Layer 8 of a small transformer language model trained on English Wikipedia (12 layers, counted from 0, width 64).
Take only the direct path to the model's output, skipping the later layers: a vector added to the residual stream pushes a token's score in proportion to its dot product with that token's output vector.

Output vectors of the tokens that the questions are about. A number n stands for (n - 500) times 0.0045.
"Synonyms": 302 395 507 430 470 701 765 462 514 489 312 587 437 594 862 212 497 532 450 382 524 493 702 241 649 427 543 648 535 548 333 518 345 556 727 494 550 541 346 507 417 131 532 586 608 403 341 734 756 449 488 671 408 388 591 603 468 592 376 488 389 276 576 598
"Turnout ": 459 462 617 535 555 446 541 401 476 511 343 358 329 321 501 357 378 453 480 333 586 602 655 328 570 651 653 706 662 476 361 459 291 426 540 468 621 554 623 360 618 452 384 563 699 570 241 673 504 484 424 546 439 522 467 678 651 378 549 552 407 527 622 603
"$\\": 420 588 620 470 707 385 613 476 567 488 380 442 525 472 708 389 443 240 472 400 339 647 422 389 634 541 464 560 473 512 568 636 386 475 594 517 426 576 432 640 607 542 333 597 707 227 312 491 600 429 359 708 546 408 618 517 346 431 603 393 347 588 711 544
"Length": 519 523 543 538 479 569 588 289 537 460 444 585 498 564 579 523 480 786 404 344 434 531 314 343 625 611 512 634 628 398 452 353 504 508 588 545 627 498 256 535 386 472 450 334 608 201 241 577 653 444 567 643 332 446 529 794 507 661 526 506 563 362 468 584
"| ": 573 368 659 485 536 453 552 318 578 465 632 463 660 445 436 511 587 664 576 373 410 543 575 559 392 529 446 454 484 505 610 660 543 333 518 605 504 500 527 540 385 427 609 464 346 602 595 456 496 477 660 366 390 438 635 560 350 508 475 562 277 358 480 515
"→": 531 494 590 637 591 507 618 260 689 369 486 474 504 382 391 333 600 506 411 323 543 471 508 482 444 457 660 453 401 510 460 414 146 726 699 436 564 678 494 467 487 484 605 367 625 338 321 705 647 632 236 562 593 402 554 487 563 602 770 388 610 369 378 562
"|": 636 531 737 358 514 569 532 409 585 579 596 429 528 404 390 547 593 615 542 386 402 646 464 631 438 452 583 373 359 518 588 562 565 419 718 540 442 463 289 512 332 393 594 317 437 599 580 560 590 514 518 427 429 354 672 386 615 494 458 504 429 319 548 483
"→ ": 538 632 615 387 686 447 510 623 556 414 572 552 365 420 606 524 605 629 444 390 517 352 646 581 549 474 584 408 472 607 687 482 206 587 754 370 561 396 639 293 389 552 429 411 603 86 325 396 695 549 372 580 621 246 482 642 451 442 650 457 199 763 429 548
"Num": 549 641 476 604 480 451 451 568 564 517 435 566 523 485 540 361 577 444 472 380 537 598 281 324 459 582 691 575 589 513 513 361 414 393 674 414 654 397 506 446 644 402 350 348 671 462 416 525 606 523 380 631 343 491 471 743 434 502 572 428 537 520 473 528
"hic": 309 615 531 743 237 473 540 372 529 297 317 417 431 484 582 251 409 601 274 484 398 425 466 410 479 706 809 710 434 642 556 640 540 593 459 467 280 754 511 655 522 502 346 508 534 449 179 685 726 291 363 420 477 517 619 768 555 328 617 498 399 740 549 577
"career": 316 745 520 619 218 796 380 475 433 613 259 559 491 397 612 530 453 591 430 276 434 348 396 689 728 426 518 721 701 401 527 231 142 516 898 615 343 563 626 513 633 566 384 666 569 504 637 524 515 572 252 430 492 475 557 537 583 431 625 346 259 297 567 527
"Clade": 244 570 457 466 407 446 525 576 613 543 230 502 377 472 523 425 432 592 416 327 427 532 406 161 612 519 569 655 553 603 320 527 454 521 534 585 540 491 452 668 407 369 543 709 672 583 435 528 756 328 576 653 469 396 470 672 516 636 498 374 447 394 689 610
"ween ": 135 377 760 604 558 614 782 583 508 552 102 407 533 376 759 404 172 277 402 483 432 332 579 447 616 626 610 541 440 454 630 567 228 396 493 558 451 606 387 502 480 633 415 363 436 290 432 527 697 688 361 685 629 474 604 576 578 432 708 453 505 466 626 660
"ext": 488 328 650 472 515 669 456 482 466 461 332 524 639 340 638 466 457 414 449 450 496 548 363 290 541 606 437 688 434 721 588 469 414 612 598 544 492 398 416 474 456 458 400 588 589 502 339 672 486 470 518 502 600 496 620 443 450 589 531 336 525 677 480 446
"rd ": 264 595 545 517 355 447 599 403 530 437 545 460 366 465 496 558 550 536 376 434 557 479 499 500 731 542 566 414 453 585 567 476 397 502 538 405 605 339 665 913 471 650 320 433 520 543 197 486 409 590 393 473 381 657 342 572 589 619 473 607 517 515 404 624
"ength ": 471 493 622 550 325 498 666 348 534 603 313 590 292 231 742 415 509 536 395 453 367 816 493 483 612 352 502 542 449 498 361 411 532 354 827 423 555 639 480 647 477 368 375 29 631 329 384 632 521 463 626 489 604 498 594 655 810 416 412 513 268 515 821 642
"impro": 543 699 551 569 425 487 597 473 423 346 317 558 567 435 554 483 530 444 461 374 525 544 479 463 713 631 615 490 592 576 498 337 549 470 554 427 487 562 432 529 563 432 445 309 663 552 330 546 656 416 209 439 700 501 403 412 490 366 480 404 596 665 606 504
"Phylum": 226 595 550 401 444 402 586 485 558 496 368 345 386 578 611 385 386 517 404 401 537 559 334 280 559 420 719 774 518 542 336 537 219 542 638 675 665 441 364 553 321 629 521 518 625 633 303 723 606 300 383 678 553 482 524 669 475 737 537 297 339 542 664 605
"±% ": 224 648 688 562 581 426 560 508 513 505 461 437 322 359 547 517 412 422 441 274 467 836 487 283 582 565 648 607 494 571 333 445 462 633 685 335 795 595 483 445 384 385 613 427 441 509 221 615 588 433 424 412 584 409 395 509 579 580 660 405 518 502 610 637
"www": 489 700 613 320 490 449 718 392 725 730 416 599 296 601 693 295 527 564 464 412 522 343 392 373 718 347 665 534 666 579 472 534 203 519 474 396 377 675 583 452 498 432 605 272 494 279 388 576 914 524 170 363 599 578 447 677 318 624 419 345 368 536 652 607
"Elev": 525 632 652 524 418 597 436 362 553 464 395 384 457 539 721 377 560 607 411 375 512 612 492 244 520 570 594 646 553 482 455 550 446 513 686 452 636 434 466 376 454 417 350 577 501 109 336 707 408 495 558 609 327 470 539 643 484 484 584 621 636 422 559 485
"statis": 442 770 486 530 651 522 388 567 505 446 304 505 584 434 508 450 579 362 457 329 481 691 419 513 675 477 685 695 592 360 559 332 222 548 642 543 407 583 412 476 420 471 449 673 708 417 317 549 660 498 396 328 438 597 358 679 600 433 569 289 622 376 494 531
"Quali": 493 684 800 492 545 335 451 393 734 465 343 471 475 449 604 448 518 323 466 357 626 561 610 600 539 739 639 598 622 556 479 455 265 529 544 451 298 522 485 405 495 508 245 395 335 395 257 496 740 632 430 650 624 476 518 494 614 251 423 507 588 501 488 571
"|---|---|---|---": 445 625 785 261 587 513 462 396 426 433 404 253 454 310 705 394 544 573 475 423 520 432 577 551 616 657 347 505 565 642 573 537 240 639 632 492 710 462 480 615 476 338 513 367 434 196 169 761 660 513 580 557 542 598 573 651 403 253 346 490 535 459 668 658
"Animalia": 238 637 622 519 438 433 521 477 446 448 398 411 469 498 536 514 510 323 351 295 498 449 581 274 763 309 531 844 537 527 526 712 255 653 672 734 584 485 517 519 417 410 498 613 809 467 366 575 878 376 286 721 380 191 470 711 556 422 409 327 279 462 761 567
"evel": 381 571 559 410 418 691 469 217 497 568 85 757 423 448 447 532 483 355 440 488 509 497 495 440 653 636 725 519 585 528 518 393 359 358 470 428 571 593 321 541 704 662 509 436 443 533 339 525 525 348 513 622 627 356 703 689 380 513 578 354 516 447 650 647

Output weights of attention head 1. The head adds the sum of these rows, row i times number i of z. A number n stands for (n - 500) times 0.001.
o0: 629 450 518 535 435 399 598 470 498 581 680 615 548 437 624 471 450 423 676 560 346 576 609 369 704 369 500 671 726 506 463 615 359 78 326 654 570 614 512 691 464 302 547 369 532 365 453 573 457 391 733 494 538 475 644 655 331 386 393 508 184 412 582 732
o1: 500 641 492 335 625 418 487 670 468 392 682 416 540 708 503 723 494 461 508 241 469 344 503 522 447 812 541 399 666 362 552 390 316 532 550 481 478 491 514 498 361 685 598 278 485 521 295 382 275 591 640 550 385 458 784 513 763 517 380 329 388 681 316 668
o2: 465 636 296 262 617 307 567 372 573 345 483 579 725 439 457 558 804 729 456 304 587 608 495 186 664 743 573 464 525 471 534 666 346 514 641 502 442 613 383 414 582 381 327 377 540 467 575 435 567 635 576 465 538 251 438 726 386 300 321 501 396 579 674 630
o3: 390 161 632 675 352 777 523 539 381 823 552 440 525 480 451 442 580 432 490 588 393 385 441 846 488 168 143 511 251 395 540 484 829 413 416 460 359 439 557 601 615 553 653 645 308 513 947 560 648 347 493 605 455 681 335 481 585 502 498 574 643 201 439 437
o4: 330 824 288 483 365 511 602 589 563 165 653 709 388 435 292 578 576 864 775 713 315 589 567 325 608 344 615 408 490 482 467 548 346 509 336 464 264 743 305 520 442 469 356 412 565 477 492 320 474 496 370 533 353 473 623 643 470 624 810 297 482 678 609 692
o5: 709 669 272 407 512 427 554 509 633 347 481 528 446 540 422 614 655 628 910 362 495 419 589 473 424 766 173 740 604 254 828 300 809 702 454 76 577 698 625 392 699 597 273 371 233 598 469 47 701 350 519 525 586 448 89 824 566 220 259 492 550 745 288 605
o6: 837 853 497 528 661 263 483 351 548 828 635 414 478 283 619 459 570 464 600 692 871 825 377 160 386 695 344 526 399 469 400 703 540 417 476 461 249 586 271 380 442 363 440 397 668 611 355 612 582 386 471 667 488 286 883 414 360 385 539 454 499 365 710 112
o7: 818 500 538 422 577 416 531 478 562 244 458 514 549 579 366 671 563 668 601 427 529 713 438 250 382 614 506 721 694 261 632 604 403 475 464 398 640 520 525 557 397 408 505 627 396 574 264 396 450 327 611 624 594 362 384 653 309 435 164 666 299 543 548 493
o8: 419 692 241 584 734 374 634 537 526 626 305 479 638 604 527 381 367 364 287 693 652 512 440 513 500 415 616 603 341 381 395 445 399 529 375 524 389 456 478 540 637 503 372 653 705 593 234 427 665 563 351 588 708 497 372 521 407 505 641 438 706 429 692 430
o9: 631 300 526 721 591 545 530 311 265 348 392 644 599 385 587 302 659 611 459 147 462 527 367 502 603 529 369 619 691 574 602 560 449 508 480 453 516 538 453 491 528 401 604 455 567 318 304 451 471 593 439 490 604 520 682 698 436 429 371 469 498 428 590 809
o10: 527 520 644 664 356 664 413 335 468 559 663 351 392 615 483 322 350 545 738 686 462 266 790 533 853 468 494 620 393 530 577 454 380 466 223 407 488 404 542 454 455 484 842 380 587 267 426 364 375 202 569 402 393 686 646 860 194 525 343 576 453 679 576 798
o11: 465 538 488 412 516 461 582 515 338 620 616 593 568 433 617 466 430 346 805 727 501 721 351 462 541 409 581 406 669 462 305 582 379 315 516 497 627 496 547 663 349 505 557 244 419 439 609 606 235 374 558 507 698 505 638 485 495 590 260 509 416 479 612 454
o12: 336 432 380 366 399 194 490 340 566 626 636 314 594 539 373 486 536 773 541 516 522 378 773 333 551 384 552 376 607 530 761 657 292 432 609 746 338 650 339 531 528 522 758 883 559 418 645 502 782 635 709 725 500 185 562 315 160 390 546 646 266 95 371 494
o13: 508 525 653 542 563 271 581 534 408 834 371 514 659 551 766 369 658 214 242 442 526 506 391 592 742 547 385 219 409 878 297 259 595 712 478 677 507 518 528 468 599 377 425 488 548 577 413 516 551 545 423 534 648 425 442 463 478 392 549 364 618 541 454 268
o14: 689 446 563 446 522 361 402 245 535 547 624 607 390 401 357 739 667 604 328 240 442 555 619 504 666 440 329 427 507 574 661 640 525 446 400 723 594 789 446 484 447 460 631 406 400 444 537 522 521 528 534 277 429 477 760 555 633 379 384 425 421 322 555 620
o15: 427 602 375 637 694 505 733 432 363 175 564 633 391 420 462 566 475 805 542 305 401 565 824 447 467 512 522 716 471 286 666 532 314 627 321 633 318 685 214 553 645 564 520 460 615 468 203 379 765 503 298 403 376 370 719 772 474 590 452 354 355 394 650 648
o16: 294 439 612 408 695 512 592 589 356 763 806 366 513 551 427 401 638 484 552 349 641 490 661 769 523 378 481 197 287 344 365 474 744 665 625 540 598 532 450 522 417 701 510 408 257 489 828 616 600 384 486 453 477 424 376 345 681 546 486 548 536 439 294 277
o17: 643 432 565 351 609 570 284 506 497 476 821 442 468 739 395 506 494 518 856 513 587 303 822 736 357 288 563 419 343 55 641 438 598 528 446 361 683 471 581 378 504 453 600 424 368 523 709 483 619 406 462 527 368 476 351 486 359 396 434 635 488 571 470 543
o18: 330 409 591 419 514 442 591 644 513 700 584 415 550 673 627 665 510 439 150 469 391 402 396 602 435 506 619 379 415 503 512 432 533 594 510 712 517 509 505 533 685 570 446 674 436 536 566 427 576 610 367 514 342 449 486 348 550 586 501 335 631 429 392 515
o19: 384 385 717 398 484 762 478 536 558 582 492 387 355 561 237 669 462 546 480 275 396 427 508 666 574 488 369 674 413 494 607 470 765 328 407 608 554 561 554 532 431 571 428 512 370 463 614 328 550 436 427 500 280 718 226 728 794 503 480 640 577 466 253 481
o20: 710 536 544 434 490 583 352 383 377 470 668 471 573 349 434 495 637 497 781 492 349 644 518 541 488 459 336 436 555 518 453 439 557 556 382 419 467 603 534 464 470 451 603 396 394 372 491 570 388 465 468 368 540 484 663 656 514 572 272 421 536 584 556 539
o21: 699 379 706 641 484 418 352 440 466 390 495 657 584 557 545 529 578 514 219 403 462 523 709 419 552 483 412 495 704 651 288 659 472 320 494 776 400 441 541 543 638 359 457 389 479 800 666 502 635 378 462 309 569 404 575 302 372 260 384 410 407 546 515 734
o22: 660 416 362 391 239 365 535 643 531 344 369 619 487 558 643 657 474 521 620 399 525 540 286 204 354 615 713 712 768 574 503 649 254 315 660 601 628 345 378 575 580 572 588 488 644 344 566 493 602 513 646 588 557 393 762 173 376 474 519 639 362 232 553 379
o23: 475 789 380 261 366 538 418 541 711 682 571 602 404 454 508 785 662 415 529 521 316 594 323 373 384 634 350 671 368 591 320 343 208 579 375 557 264 513 340 604 533 366 507 569 439 601 525 689 563 603 562 597 242 464 717 597 437 657 611 636 541 409 568 114
o24: 381 651 214 519 639 575 428 376 630 456 353 443 419 636 517 435 298 559 441 611 586 449 391 503 253 447 584 506 225 232 577 267 593 979 553 330 401 524 628 259 715 739 374 667 619 727 456 511 720 642 407 459 551 551 265 397 684 401 598 329 685 572 618 359
o25: 394 553 578 473 362 577 637 504 453 587 795 266 659 459 360 329 506 660 635 721 594 496 578 517 426 364 371 415 227 236 482 661 696 585 583 601 275 690 320 278 442 496 489 439 596 673 699 472 706 319 317 625 455 259 564 374 471 480 429 438 529 553 782 535
o26: 572 682 541 565 218 208 556 794 746 700 454 494 382 402 711 678 428 303 484 805 364 565 258 348 582 620 508 381 444 706 354 506 407 509 372 544 207 358 542 509 500 224 368 677 562 734 608 579 503 606 695 616 296 450 595 477 560 507 861 359 429 397 355 126
o27: 284 667 494 758 580 430 540 577 322 397 317 687 455 348 574 290 546 349 345 530 479 499 420 480 645 503 501 454 363 851 345 455 538 784 431 390 241 274 479 356 670 441 296 644 454 411 412 377 538 726 290 559 635 574 414 575 626 690 837 396 872 540 497 375
o28: 289 507 437 304 350 352 615 505 503 600 449 341 542 613 342 492 527 520 265 568 520 397 621 548 706 560 453 503 319 565 412 698 484 590 408 921 331 601 489 457 548 374 424 542 618 632 646 591 663 662 525 639 526 181 527 647 307 437 541 553 523 152 639 368
o29: 222 510 186 621 498 637 476 523 507 543 310 541 487 520 660 326 297 400 744 860 446 359 451 656 300 426 516 458 529 506 510 225 380 700 519 387 578 475 768 543 741 585 418 515 529 550 515 580 381 607 420 448 567 654 351 481 314 486 760 467 668 618 499 595
o30: 446 566 859 483 442 593 326 374 293 862 538 394 512 618 723 432 618 349 341 540 515 584 437 494 276 669 327 327 477 480 662 466 537 750 700 439 652 330 667 441 585 291 696 589 354 672 475 617 460 412 301 440 333 310 486 385 300 518 431 559 783 415 507 416
o31: 545 523 243 746 777 519 173 588 534 329 560 664 243 274 480 637 464 418 493 438 608 595 539 359 242 603 281 681 447 470 483 459 213 293 615 250 433 633 503 591 488 575 622 739 421 427 414 689 577 632 626 592 368 481 555 334 441 673 537 657 423 433 435 660

Each question shows a token from some text and the vector z that the head gathered there. A number n stands for (n - 500) times 0.0055.

"P": 497 613 664 147 550 415 452 415 396 579 493 416 598 643 624 474 588 516 572 433 628 574 460 511 306 507 503 660 585 293 522 625
Pushed up most: "→ "

"a ": 564 575 589 482 488 372 455 448 560 533 485 496 500 454 555 517 416 447 578 486 398 560 530 487 375 424 540 542 629 434 482 596
Which of these tokens does it push down most? "impro"

"s": 570 571 509 379 513 445 447 459 548 441 554 498 442 443 547 494 447 462 525 578 416 547 421 484 449 400 497 554 481 410 465 616
Which two tokens does it push up most, strongest first? "rd ", "Turnout "

". ": 511 617 540 483 369 361 319 493 473 538 547 428 693 440 546 531 494 415 561 504 209 614 617 297 464 361 572 591 630 482 469 719
Which two tokens does it push up most, strongest first? "ween ", "Animalia"

"December ": 423 481 559 158 484 545 584 619 542 438 372 434 505 527 545 509 450 546 506 492 484 485 535 535 524 363 464 548 404 391 568 549
Pushed up most: "Quali"

"| ": 589 476 596 426 489 470 407 596 481 570 616 494 716 428 580 556 403 463 502 472 436 553 545 448 467 469 461 463 628 576 572 612
Which two tokens does it push up most, strongest first? "Animalia", "Synonyms"

"this ": 644 543 600 302 523 371 570 578 519 553 521 626 512 440 538 536 383 416 484 443 494 485 581 526 315 410 565 496 540 400 485 643
Which of these tokens does it push down most? "career"

"/": 503 507 552 310 520 354 524 466 462 535 479 530 459 561 584 495 513 417 522 445 528 524 496 538 417 436 536 615 436 384 501 633
Pushed up most: "±% "

"R": 672 656 542 89 489 404 537 524 622 679 517 527 505 597 504 631 371 345 520 380 442 510 499 395 380 375 518 618 495 443 446 552
Pushed up most: "$\\"

"ever ": 605 592 565 414 577 338 501 441 632 466 577 558 474 464 626 544 369 513 551 455 463 501 446 552 420 502 507 547 616 438 444 604
Which two tokens does it push up most, strongest first? "Animalia", "Phylum"

"ind ": 551 600 572 549 459 328 416 398 595 608 488 444 520 449 553 520 415 448 600 460 330 611 581 425 396 382 493 621 628 440 478 615
Pushed up most: "ween "

"X": 505 638 591 435 489 476 356 451 483 600 498 388 520 588 558 477 466 503 583 507 425 553 477 384 394 503 460 534 595 388 490 496
Which of these tokens does it push down most? "Num"

"earch ": 594 529 531 273 497 365 511 447 483 567 543 516 532 538 587 577 442 412 514 420 501 519 514 511 424 396 542 599 423 431 466 623
Pushed up most: "$\\"

"in ": 617 501 578 285 521 409 529 573 505 500 475 550 525 436 503 561 364 447 469 437 458 506 513 561 415 375 592 494 488 488 506 619
Which of these tokens does it push down most? "|"

"S": 660 603 587 193 476 467 531 486 697 723 448 477 459 651 522 580 384 363 580 426 416 559 491 302 423 422 449 652 511 414 420 549
Pushed up most: "$\\"

"ops": 582 512 537 362 500 425 444 446 524 540 583 481 511 504 504 553 312 320 539 507 446 610 507 454 458 368 533 618 560 520 501 554
Pushed up most: "hic"

"dep": 588 463 516 197 468 371 554 651 474 572 600 458 552 463 524 626 352 443 390 434 439 462 494 429 474 311 605 555 449 451 530 527
Pushed up most: "Turnout "

"5": 661 560 563 121 531 380 524 608 459 555 620 653 561 424 594 626 457 504 391 396 569 472 460 468 333 462 396 452 454 447 521 547
Which of these tokens does it push down most? "career"

" ": 459 477 562 322 517 387 459 430 528 542 400 466 597 530 543 598 526 371 590 447 423 503 555 481 551 467 517 605 513 558 516 547
Which of these tokens does it push down most? "| "

"who ": 631 534 605 297 520 374 460 452 555 500 483 616 475 446 543 545 431 404 526 447 409 551 582 486 348 344 495 522 523 525 476 620
Pushed up most: "Phylum"

"\n": 634 487 486 291 519 442 468 520 464 540 647 566 502 536 583 579 359 396 495 482 542 482 521 469 441 400 579 532 396 434 411 509
Pushed up most: "ength "

"Location ": 499 386 429 340 497 392 557 563 375 520 465 467 533 511 470 576 417 410 406 507 552 560 570 577 468 398 562 563 337 459 544 513
Which of these tokens does it push down most? "ween "

"by ": 652 549 541 346 539 414 484 517 505 483 500 563 543 487 540 528 328 360 491 505 437 579 534 576 357 393 580 515 570 491 470 622
Pushed up most: "Clade"

"he": 554 559 558 451 485 438 456 510 509 475 502 453 601 508 517 480 408 482 622 514 422 550 563 533 432 426 534 452 583 431 546 508
Which of these tokens does it push down most? "impro"

"Republic ": 576 546 534 381 434 392 415 568 511 640 626 541 540 483 588 591 360 407 483 456 459 554 509 418 383 430 447 518 592 532 565 568
Pushed up most: "|---|---|---|---"

"H": 574 570 515 351 595 453 400 547 524 546 454 425 585 505 604 573 470 562 560 474 500 553 472 496 424 451 476 551 594 367 489 570
Which of these tokens does it push down most? "ext"

"6": 658 545 574 179 569 368 570 599 505 537 630 611 535 386 627 581 360 478 389 404 512 497 498 490 374 447 452 453 468 422 474 621
Which of these tokens does it push down most? "career"

"ma ": 416 501 417 412 457 314 419 414 481 505 423 492 523 529 547 520 558 458 573 448 456 554 537 496 479 345 507 659 496 575 607 648
Which of these tokens does it push down most? "| "

"y ": 590 460 500 188 455 361 536 616 489 574 633 465 517 463 524 611 328 427 382 447 436 474 467 399 473 269 587 572 419 476 534 538
Pushed up most: "Turnout "

"s ": 589 533 548 330 499 431 511 510 565 432 518 558 488 439 534 524 478 484 506 501 452 500 467 573 427 415 513 493 529 443 485 612
Pushed up most: "Phylum"

"d": 606 600 537 63 449 353 518 453 450 526 426 484 597 409 629 622 490 383 493 495 379 581 513 372 506 261 573 540 469 466 467 655
Pushed up most: "Turnout "

"* ": 385 468 567 212 531 497 630 537 531 431 452 499 364 608 535 459 425 470 530 457 536 496 550 621 517 410 521 623 403 400 544 518
Which of these tokens does it push down most? "| "

"(": 543 450 450 347 535 400 609 546 381 522 474 513 499 510 522 585 486 449 429 479 557 551 539 555 406 437 581 542 373 403 514 550
Pushed up most: "ength "

"November ": 359 458 543 272 462 597 568 593 544 412 379 394 490 543 571 471 526 601 526 539 487 490 518 539 536 372 416 550 441 387 599 543
Pushed up most: "Quali"

"ia ": 335 551 480 307 453 122 419 299 523 590 399 480 517 557 538 491 520 365 639 384 404 593 687 412 551 411 404 691 498 597 565 602
Which of these tokens does it push down most? "| "

"31": 579 508 528 134 482 464 619 656 457 438 525 565 589 469 567 530 474 570 397 426 552 426 487 594 361 398 443 419 394 399 561 603
Pushed up most: "|---|---|---|---"

"ar": 600 483 512 438 483 501 479 590 557 575 660 500 602 486 520 569 420 491 492 487 522 438 436 543 457 458 471 499 518 500 572 537
Pushed up most: "|---|---|---|---"

"ew": 495 538 543 305 505 335 504 355 530 574 454 407 548 547 624 601 477 351 594 475 448 556 489 508 522 395 494 674 457 427 462 641
Pushed up most: "→"

"Ex": 512 387 567 389 597 421 515 494 459 489 526 459 495 591 683 664 648 515 594 548 600 434 663 726 435 623 660 718 747 159 329 499
Which of these tokens does it push down most? "rd "

", ": 651 532 569 270 520 376 567 605 485 548 476 623 491 434 553 522 365 416 476 473 509 490 588 522 305 388 583 480 511 384 478 650
Which of these tokens does it push down most? "career"